Layer 7 of a small transformer language model trained on English Wikipedia (10 layers, counted from 0, width 64).
A neuron adds its activation times its output weights to the MLP's output. To switch it off is to set its activation to zero at one token and run the rest of the model.
A neuron's activation on a vector x is GELU(gate . x + bias) times (in . x + bias), where the dot is the dot product.

Input weights of the MLP neurons that the questions are about. A number n stands for n times 0.0044.
n11 gate (bias -0.220): -51 -23 -74 -17 -33 -5 -27 17 17 -17 -1 -5 15 26 -39 4 -49 -17 -31 -33 -53 -13 -46 2 -17 -16 -1 27 -48 14 -5 -16 21 21 -7 -27 -7 20 -33 32 -24 -27 33 33 -33 -20 -6 20 18 -11 -26 18 34 -14 34 -7 8 41 -4 10 21 -31 -25 -21
n15 gate (bias -0.098): -3 21 0 -27 27 -4 -42 -25 10 4 -18 22 -41 -22 -23 -30 -36 4 7 -53 -34 60 -36 18 -20 -32 22 -2 -3 11 11 11 -23 -17 -19 -14 -35 41 -22 -25 -24 21 -74 31 4 -16 21 -17 -4 -60 7 -38 -42 8 -23 -52 67 38 9 -23 75 -39 -33 -34
n31 gate (bias -0.187): 26 -19 -23 13 -10 -4 -21 -9 -14 -20 12 -11 -68 -2 -15 24 -55 -12 15 -16 -40 -9 13 -13 -7 4 46 -11 13 16 -51 4 11 -62 -10 -8 -34 -9 -51 7 -62 10 14 11 -5 -30 -12 -33 69 -8 -23 51 -3 -5 15 52 23 13 -16 -16 40 26 24 -25
n40 gate (bias 0.090): -46 -38 31 13 34 -34 37 25 -17 43 17 11 -13 -31 3 -16 -42 15 -25 -3 -31 9 -12 16 11 63 13 -30 22 -25 9 26 4 -19 37 3 -49 -6 21 28 37 -13 4 26 40 12 25 5 -3 -36 -9 -27 78 -19 -31 -9 4 43 3 -5 -7 74 68 8
n51 gate (bias -0.259): 12 -27 6 6 -53 -8 5 -2 31 28 -9 19 17 9 -22 -28 20 13 -51 -31 -19 -10 5 -21 -29 -56 -7 -38 21 -27 -28 55 6 19 -3 44 35 42 -29 8 -41 -4 -13 -14 -8 -42 4 23 9 20 -5 50 -13 -55 -14 -9 -63 -16 13 -32 -25 1 -28 -19
n84 gate (bias -0.304): 8 -25 -1 34 23 -1 -38 25 36 -9 -43 87 -4 -10 49 -83 -77 -51 29 -29 -13 4 20 -23 -5 0 -2 71 4 -11 -15 -14 -2 -47 -12 -38 -2 24 35 -7 7 -14 -9 57 6 -33 -21 47 -16 -1 47 -5 -10 5 -9 0 15 -37 -37 -37 -49 21 -32 -13
n190 gate (bias -0.208): -6 -65 -29 -58 36 9 24 -16 12 28 -58 -8 -6 0 -30 -31 -28 11 -25 -3 -6 -2 -21 -9 14 -6 32 -7 -13 -10 -18 -23 44 60 -19 -18 44 -18 -2 37 -38 67 -48 19 1 12 1 12 2 55 -63 1 6 -31 38 10 -24 -11 34 -45 2 17 28 -22
n11 in (bias -0.330): 15 2 7 18 3 35 -57 -93 19 -5 -11 -18 -33 12 -15 12 -12 -37 -24 -30 22 -5 -44 23 -8 -40 17 -11 8 13 -18 -68 33 -10 -10 -59 -78 20 -37 -33 17 -6 -22 -26 8 -22 12 19 18 -73 -40 11 -32 -9 31 -71 33 -40 -8 31 19 32 -23 -17
n15 in (bias -0.189): 39 26 24 -42 -15 9 0 -18 4 5 25 20 -8 -3 9 15 6 46 4 -8 23 43 -22 5 -19 1 -39 7 -11 -33 40 -22 -48 20 2 -64 -1 -4 -19 -27 -22 -9 16 0 -24 -3 -14 24 2 -14 -5 -63 -25 37 -72 7 -4 21 -4 -17 39 0 -38 -53
n31 in (bias 0.060): -11 42 20 26 -16 9 -16 -63 -5 -13 5 35 21 -7 -42 35 1 10 6 -54 -3 33 38 -40 -43 44 -22 -13 -21 0 -5 59 -21 9 -21 -43 -8 -36 38 -19 8 5 -57 -5 19 -59 -16 57 -28 0 9 -18 17 29 -25 30 -19 -6 -48 -11 -24 -31 10 24
n40 in (bias -0.058): -6 -10 -22 -29 -28 46 24 -20 17 48 -46 -28 -35 -60 -51 13 3 6 52 15 16 -11 14 -18 3 2 -22 -18 -3 -27 -7 -39 67 -4 0 -13 2 -49 42 8 -22 36 -20 -45 52 -15 13 14 22 25 -5 -13 31 -37 -4 -16 7 -57 24 4 -10 -9 -19 14
n51 in (bias 0.024): 14 38 19 35 48 16 5 -2 13 11 13 14 21 -27 -13 7 49 -59 19 16 4 12 -20 -36 52 57 76 62 45 0 -22 13 -33 49 -3 22 -1 -25 7 -11 -13 67 -21 17 65 -32 15 17 16 -24 8 -43 12 38 -21 -50 32 -5 3 -57 42 35 5 18
n84 in (bias 0.120): -38 -13 -46 5 -27 34 -57 -44 32 -13 1 33 -53 -74 -3 42 54 81 -19 -81 -42 -22 -38 -9 36 8 -25 0 23 -26 19 -7 -10 10 -16 11 22 -21 -17 -58 -7 -21 -21 21 -11 -36 -7 40 -57 -2 -13 -11 -46 43 39 59 1 62 23 70 75 -26 65 -35
n190 in (bias -0.071): 15 -4 3 -61 19 -37 1 -32 -24 -52 -37 -70 -14 -13 16 44 -34 12 21 -9 -15 -15 5 -94 5 -6 -12 -47 12 -25 -29 -42 3 27 -26 -42 49 -1 -20 -9 -17 -16 -4 -1 -18 5 8 -30 0 37 -24 21 -31 58 11 -23 -37 -42 30 4 21 -51 12 15

Output weights of the MLP neurons that the questions are about. A number n stands for n times 0.0049.
n11: 24 -9 21 42 -53 15 -23 4 -42 -3 12 -9 8 -42 -13 -22 13 17 45 -15 -14 -24 -13 36 -48 18 33 -66 -14 13 -22 -4 7 14 17 -31 24 47 -18 -5 -9 20 16 35 -13 -3 7 50 20 1 -9 -12 2 8 33 21 -2 -6 -21 7 10 23 -18 -5
n15: -2 -18 -5 -14 15 -11 16 -3 -37 6 15 -15 16 -29 3 -34 -16 31 34 -15 0 -13 -16 -94 -29 -55 34 39 7 -9 7 8 -5 23 29 -19 11 13 1 -16 13 50 -1 22 -11 29 47 -21 1 -44 9 0 -14 11 0 -27 -7 9 34 -24 31 12 -4 -2
n31: 10 3 10 -37 2 -3 32 39 -7 24 -39 -21 0 36 17 -9 -4 3 -25 25 29 -2 -30 -36 -16 -7 -13 63 5 27 47 1 -9 2 -9 5 -2 -25 -15 -11 -10 16 19 -2 -10 4 -3 -35 -51 -6 22 -39 -13 7 7 -40 21 -23 16 12 -6 -2 50 -1
n40: 26 -23 8 51 6 -8 26 -32 -14 34 39 -32 30 20 -23 -3 -8 -11 -3 -1 12 0 -16 37 4 -9 -13 14 -2 -2 5 39 -23 -8 -30 10 -16 -22 6 -1 -2 39 1 15 -48 -9 -34 19 -10 -13 46 1 26 -8 17 -24 -3 -2 6 -50 -5 3 -24 21
n51: -21 14 21 -23 -6 -6 5 18 -10 -16 -9 -32 -10 16 -9 -18 8 24 79 14 40 5 -6 -65 11 19 -31 25 -23 31 -6 -7 27 10 0 1 29 27 -41 -3 -2 -4 -25 -13 -54 1 47 11 2 7 -19 -17 39 -21 -2 12 -18 -41 5 60 14 -7 -29 20
n84: 4 -12 -46 -2 15 13 33 -24 -24 -8 36 -34 10 31 -48 11 -1 -5 14 -40 -7 47 -31 6 5 33 -53 -64 23 -15 -44 -37 -30 45 11 31 5 7 -9 63 19 -9 -14 -36 16 14 66 -4 10 -22 16 -20 2 7 3 -59 1 -23 44 62 18 28 -10 -2
n190: -27 -1 -5 -3 7 -14 -8 0 -29 -19 2 -2 32 -11 19 -42 -12 -10 33 65 -9 -15 51 -87 -44 -13 -12 -31 -3 3 -31 27 20 1 -13 -20 23 17 12 49 21 9 -42 13 8 27 -2 18 20 -7 26 12 9 -12 21 37 -23 -2 31 -41 9 -12 15 -31

Each question names a token from some text and the token that comes next. It shows the vector x that enters the MLP there. A number n stands for n times 0.032.

Then comes g, the gradient of the next token's log-probability with respect to the MLP's output, scaled to length 1. A neuron's effect is roughly proportional to its activation times (output weights . g). A number n stands for n times 0.0048.

"provid", then "ed "
x: -25 -2 6 4 -3 -2 -20 14 -77 -33 54 -14 -16 33 18 30 -66 12 20 16 -5 9 1 -13 46 -7 34 14 -39 -5 -13 -6 44 19 33 16 -29 -22 24 24 -2 -4 9 10 16 21 -23 -46 -19 -34 -16 -36 10 9 68 37 -14 9 -26 1 25 -9 16 -42
g: -15 -8 3 -21 -4 15 20 58 1 4 -35 0 -8 -6 6 -11 19 12 24 1 -7 19 56 9 0 11 -31 36 -40 12 -13 8 18 -11 -1 -2 -16 52 33 -51 -61 -47 13 -50 7 19 -5 20 24 17 7 -6 -24 -5 27 27 7 -10 -5 -56 -64 -9 31 4
Which neuron, switched off, lowers the next token's probability most? n40

"al ", then "J"
x: -2 -6 -54 -10 -40 -14 -19 30 8 6 -6 -4 -13 10 -38 28 28 -5 -17 -11 -41 8 66 80 34 -9 14 -8 -6 5 -29 -15 32 1 -29 -4 3 3 3 33 19 -6 -7 -7 -25 4 9 -29 1 -10 -8 5 1 15 27 6 20 49 7 -17 13 -16 -32 4
g: -10 -14 2 19 18 -42 15 -3 52 -6 21 50 19 33 -15 -21 41 -3 -21 44 -12 -7 -33 -41 -4 -7 23 20 -16 -51 -35 -14 -13 -13 13 -25 -34 12 -1 -10 9 50 -24 -24 40 59 -16 -19 6 -12 -18 -1 -26 -12 -37 5 -17 29 22 -37 26 21 5 41
Which neuron, switched off, raises the next token's probability most? n15

"le ", then "ent"
x: -4 -38 -25 -16 -33 -13 -40 28 -12 24 -1 0 6 0 -38 -7 -13 7 15 -32 -8 4 20 72 22 7 12 -4 2 11 -36 -7 38 -23 -30 -11 -15 8 5 32 16 -22 -5 5 -30 24 12 1 6 -5 -13 19 -23 -7 67 2 78 39 4 -16 17 5 -24 -19
g: 8 2 29 23 10 28 -5 -40 -11 -26 1 -34 8 2 32 53 -5 33 36 16 -14 27 -1 18 25 7 35 -15 11 9 -1 4 -20 -8 -57 10 -45 62 -39 -16 -7 -58 -42 -10 1 -9 -21 -38 29 2 15 -12 43 22 -12 5 22 -45 -12 -18 -32 19 21 -14
Which two neurons, each switched off alone, lower its probability most, in order? n15, n31

"et", then "\n"
x: -39 -4 -18 -21 -44 58 -22 45 -20 25 -27 -25 -2 19 -8 42 -8 5 5 1 -20 7 36 4 28 50 3 -4 22 9 32 28 13 -17 -5 -25 -24 28 10 -19 8 -50 0 10 -21 -36 10 -44 0 28 0 -25 -19 -10 48 76 -8 32 -35 -44 38 20 -17 -21
g: -34 13 24 7 14 -1 -18 10 34 -44 -34 5 -17 15 -28 63 55 0 -20 -25 -23 12 -27 -19 -18 -1 12 11 -28 21 67 -11 22 1 -2 34 -5 -17 59 14 -14 37 -10 4 31 22 21 -25 -12 -1 25 1 -29 -34 -7 -20 0 -35 -35 -37 -6 -9 -26 37
Which neuron, switched off, lowers the next token's probability most? n11

"ood", then "\""
x: -5 -12 -32 -52 -20 9 10 16 -23 4 -1 22 -12 12 -45 23 -4 2 2 -27 -20 40 -22 -4 5 26 -12 -15 35 3 5 63 24 16 21 6 12 55 51 9 5 -16 -32 -24 -5 -8 -24 -18 13 58 -16 7 -55 -2 29 46 4 28 -28 -15 1 -42 19 -8
g: -22 -53 10 2 2 -8 29 3 10 -32 38 18 -19 -7 50 10 12 4 -25 36 33 -27 -37 8 12 18 1 19 -1 -2 -3 18 3 -58 -23 -19 -54 38 -35 19 4 37 68 19 6 -10 -39 18 -19 16 -14 -11 14 29 10 -32 22 21 -34 -10 -22 21 -36 -26
Which two neurons, each switched off alone, lower its probability most, in order? n51, n84

"I", then "g"
x: 3 3 -32 7 42 -21 -17 -28 -5 40 26 27 19 -23 10 14 0 -46 -28 -20 12 13 49 4 30 29 12 -31 -17 -16 27 41 -8 7 -46 -17 -32 -51 12 11 29 24 -60 7 -5 5 -7 -46 28 -4 -19 28 19 -28 -23 51 28 28 -33 7 -3 13 16 -16
g: 39 -28 15 14 1 8 29 13 19 -34 -1 -13 -16 -6 14 -6 16 1 12 -77 20 -31 20 -8 -12 9 46 -25 3 12 -4 -34 1 -14 -12 31 -3 18 58 23 12 -15 -16 -63 20 8 -23 -33 35 -39 49 43 -51 11 -4 -14 9 26 -3 22 -28 -21 -14 -6
Which neuron, switched off, raises the next token's probability most? n31

"to ", then "c"
x: 8 -20 -22 35 6 -15 -22 15 -8 -3 7 -6 -14 -16 23 -26 -26 -18 32 6 -18 -20 -8 57 39 -4 33 -11 1 -57 -58 0 65 3 7 -10 -6 6 -11 30 -1 10 -24 -15 -40 47 32 -7 22 -1 -19 27 25 -29 9 4 50 6 0 -6 7 2 -27 -16
g: 13 15 16 -25 -53 39 43 19 8 2 -34 -58 -33 -35 17 19 -14 -8 -1 -24 23 37 -4 0 -2 29 20 -3 6 22 9 2 -39 41 -21 -2 -1 40 33 39 19 20 -42 -11 7 -7 -33 -21 31 18 -21 34 0 9 -12 38 8 -47 -51 -35 -13 -8 3 -20
Which neuron, switched off, lowers the next token's probability most? n31

"in ", then "E"
x: 12 -9 -39 24 -24 2 -24 -6 -28 7 14 11 24 -26 -4 -28 -8 0 -1 30 -21 18 21 57 13 5 27 -9 12 -1 -53 11 66 -11 19 9 -23 6 6 28 -6 -5 -33 -25 -9 34 9 10 12 -11 -22 -13 5 -29 4 -15 59 51 5 -10 -22 -33 -33 -12
g: 12 -15 9 41 23 -3 -1 -20 22 -3 -16 51 12 40 -38 21 27 -7 -11 -3 -16 9 31 26 -4 -59 1 -21 30 -50 21 16 -11 -12 -49 -20 -27 -28 -4 0 -14 19 2 -38 -32 -25 -1 -28 -1 51 4 24 -2 14 -14 17 -4 54 -21 -10 -8 72 -10 -26
Which neuron, switched off, lowers the next token's probability most? n15

"ol", then "ence "
x: -7 8 6 -27 1 26 -44 -51 5 42 10 -7 -15 7 14 59 -9 -1 -11 -37 -32 40 36 -4 29 -47 48 -21 15 13 36 -8 8 22 -9 4 7 21 43 39 26 -33 27 -32 28 -23 -54 -41 8 -21 -6 5 10 -2 50 -15 16 -1 -20 -16 16 -14 -35 -31
g: 12 15 -16 25 32 -29 -70 -4 3 -25 1 51 -7 -57 -9 13 52 17 0 -7 15 -9 -33 4 -8 30 -17 15 -1 -22 28 -6 5 -16 4 12 -20 -40 -2 16 29 -50 -9 27 -14 14 -24 -21 -24 -36 -1 -19 52 46 4 12 47 11 2 17 -21 -28 44 -12
Which neuron, switched off, lowers the next token's probability most? n15

"ary ", then "Comm"
x: 13 9 -43 -6 -34 -3 -36 28 7 24 2 2 3 7 -57 38 4 21 -41 -31 -51 -8 50 37 31 -8 7 16 -7 -4 -50 6 14 21 -5 -3 -11 17 12 27 26 11 -19 12 -1 22 -18 -22 11 6 -7 23 -30 -27 38 -11 23 78 -7 -28 1 -1 -30 -2
g: -16 15 -59 -49 35 2 -27 25 12 -26 -9 -45 12 35 -11 7 44 4 13 -6 -23 -1 7 -23 -2 -62 -11 14 30 26 6 0 14 20 13 51 8 -2 33 24 -16 -6 -1 -14 -25 47 31 5 -31 -40 13 -33 44 0 -60 -20 3 -22 26 -11 5 20 12 -7
Which neuron, switched off, lowers the next token's probability most? n11

"m", then "iss"
x: -12 13 4 -44 23 1 -21 -4 6 37 38 -31 -20 2 25 -10 -26 0 37 6 -55 -17 12 -10 29 6 33 -55 1 14 -14 32 46 -10 -24 -8 28 9 26 -11 29 13 -85 9 -52 16 -3 33 22 23 5 -29 8 22 -16 2 13 -45 -23 9 1 -7 23 -1
g: -31 -59 25 -1 -9 -14 -34 -22 17 -15 -31 39 -30 -31 -20 15 -11 -21 41 17 22 12 -2 7 14 -20 7 20 31 -5 5 -14 -8 -43 24 64 8 -14 20 20 -6 35 -56 10 27 20 8 10 6 -19 10 -24 -1 20 29 -64 13 -30 15 -36 -9 -6 50 25
Which neuron, switched off, raises the next token's probability most? n15

"th ", then "de"
x: -12 -22 -22 -25 -12 -18 -47 10 -10 37 -3 42 -46 -11 -54 15 15 23 -26 6 -59 4 27 64 16 15 -4 19 15 -7 -11 -11 60 16 4 21 -26 30 13 12 4 -24 -25 -31 -11 18 -13 -7 -27 22 -28 4 3 1 41 4 34 41 9 17 5 -28 -7 -18
g: 14 -11 66 7 -23 -9 -6 -11 -3 20 -9 -70 6 -3 18 -1 -16 28 72 -34 -20 17 -7 31 -10 36 9 -7 2 21 -15 6 12 -12 -36 -44 0 54 -23 -13 14 -28 13 -24 33 -3 -32 -46 28 -11 -40 14 20 -4 -7 28 11 4 -46 3 20 -13 -2 31
Which neuron, switched off, lowers the next token's probability most? n15

"The ", then "Dr"
x: -8 -13 -35 -11 24 -28 -25 19 39 8 8 14 -26 -33 3 -22 11 -13 -22 8 6 2 23 81 16 13 31 -3 5 -6 -30 -17 39 8 -17 -7 -34 0 0 27 -19 17 -27 -15 2 39 14 -3 -6 -26 -33 4 14 -28 4 24 53 21 -28 -17 10 20 -25 -10
g: 2 -5 -38 7 19 -20 12 17 13 9 10 25 15 -12 21 -11 -5 45 21 20 9 1 -4 -4 -30 -7 -19 30 -29 -34 -21 -16 20 -6 -7 -1 9 -20 9 54 28 51 -10 -12 20 5 -41 -19 -14 -20 -72 -27 4 -1 -6 -55 -36 32 -4 19 79 -39 22 17
Which neuron, switched off, raises the next token's probability most? n190

"al", then "to "
x: 3 -3 8 -17 -10 40 -22 -13 -12 -4 -38 24 31 -40 44 -13 33 28 37 -20 -29 41 36 36 41 -16 45 -23 -17 -16 13 25 13 -3 -27 9 23 -44 16 18 50 -7 -35 -1 -45 3 2 -15 -17 4 -30 49 -28 -8 18 18 -4 2 -8 5 1 -46 -1 -45
g: -2 16 14 49 -23 -6 -3 29 -5 29 -10 -24 -41 -3 -38 -23 20 12 -18 -24 76 9 -5 0 -13 -24 -3 -56 11 -20 -25 46 18 5 20 0 -51 59 9 -12 -9 -23 -7 -4 -42 -38 33 6 -36 7 24 8 -17 9 10 2 25 28 32 -10 36 -21 -21 15
Which neuron, switched off, lowers the next token's probability most? n11

"Le", then "on"
x: -30 20 8 -13 12 5 -47 -43 -36 30 8 47 42 -19 -17 -38 -24 25 27 6 19 16 31 15 -7 33 33 -28 21 14 -16 47 12 38 -9 6 -6 -37 13 12 15 -19 -40 -38 40 -36 -23 -4 29 -21 9 -15 13 1 -13 5 55 14 -34 -25 -3 -14 4 -38
g: -40 8 13 -3 -26 -30 18 -48 16 4 11 41 -26 -20 1 -9 -41 4 9 -1 9 0 26 10 9 14 17 -14 -1 45 37 3 -4 18 3 -35 3 52 -38 -70 6 17 8 -16 -36 -7 24 -7 -35 -42 25 28 -7 -16 49 22 -30 32 -57 23 5 20 10 19
Which neuron, switched off, raises the next token's probability most? n51

"ound", then "); "
x: -9 19 -4 -42 -37 55 -23 -3 -31 2 16 -19 -24 49 -17 31 -15 -26 53 -8 -23 6 33 26 26 22 4 29 -18 -32 50 16 48 26 -6 10 -31 29 14 -11 -9 -28 15 -24 24 2 6 -23 -28 35 -30 -56 -7 -15 37 20 -16 26 -28 -22 9 -37 0 -15
g: -25 -11 7 -16 24 18 -8 34 4 -56 -12 38 57 3 33 -34 -6 -17 -51 -10 16 39 0 18 12 10 -13 11 41 -39 5 -9 -1 -4 -18 -17 21 9 -56 -38 -2 47 22 -7 51 -13 -35 -7 -10 -6 -24 1 1 -35 19 -4 36 -35 -2 4 26 -29 -8 45
Which neuron, switched off, lowers the next token's probability most? n11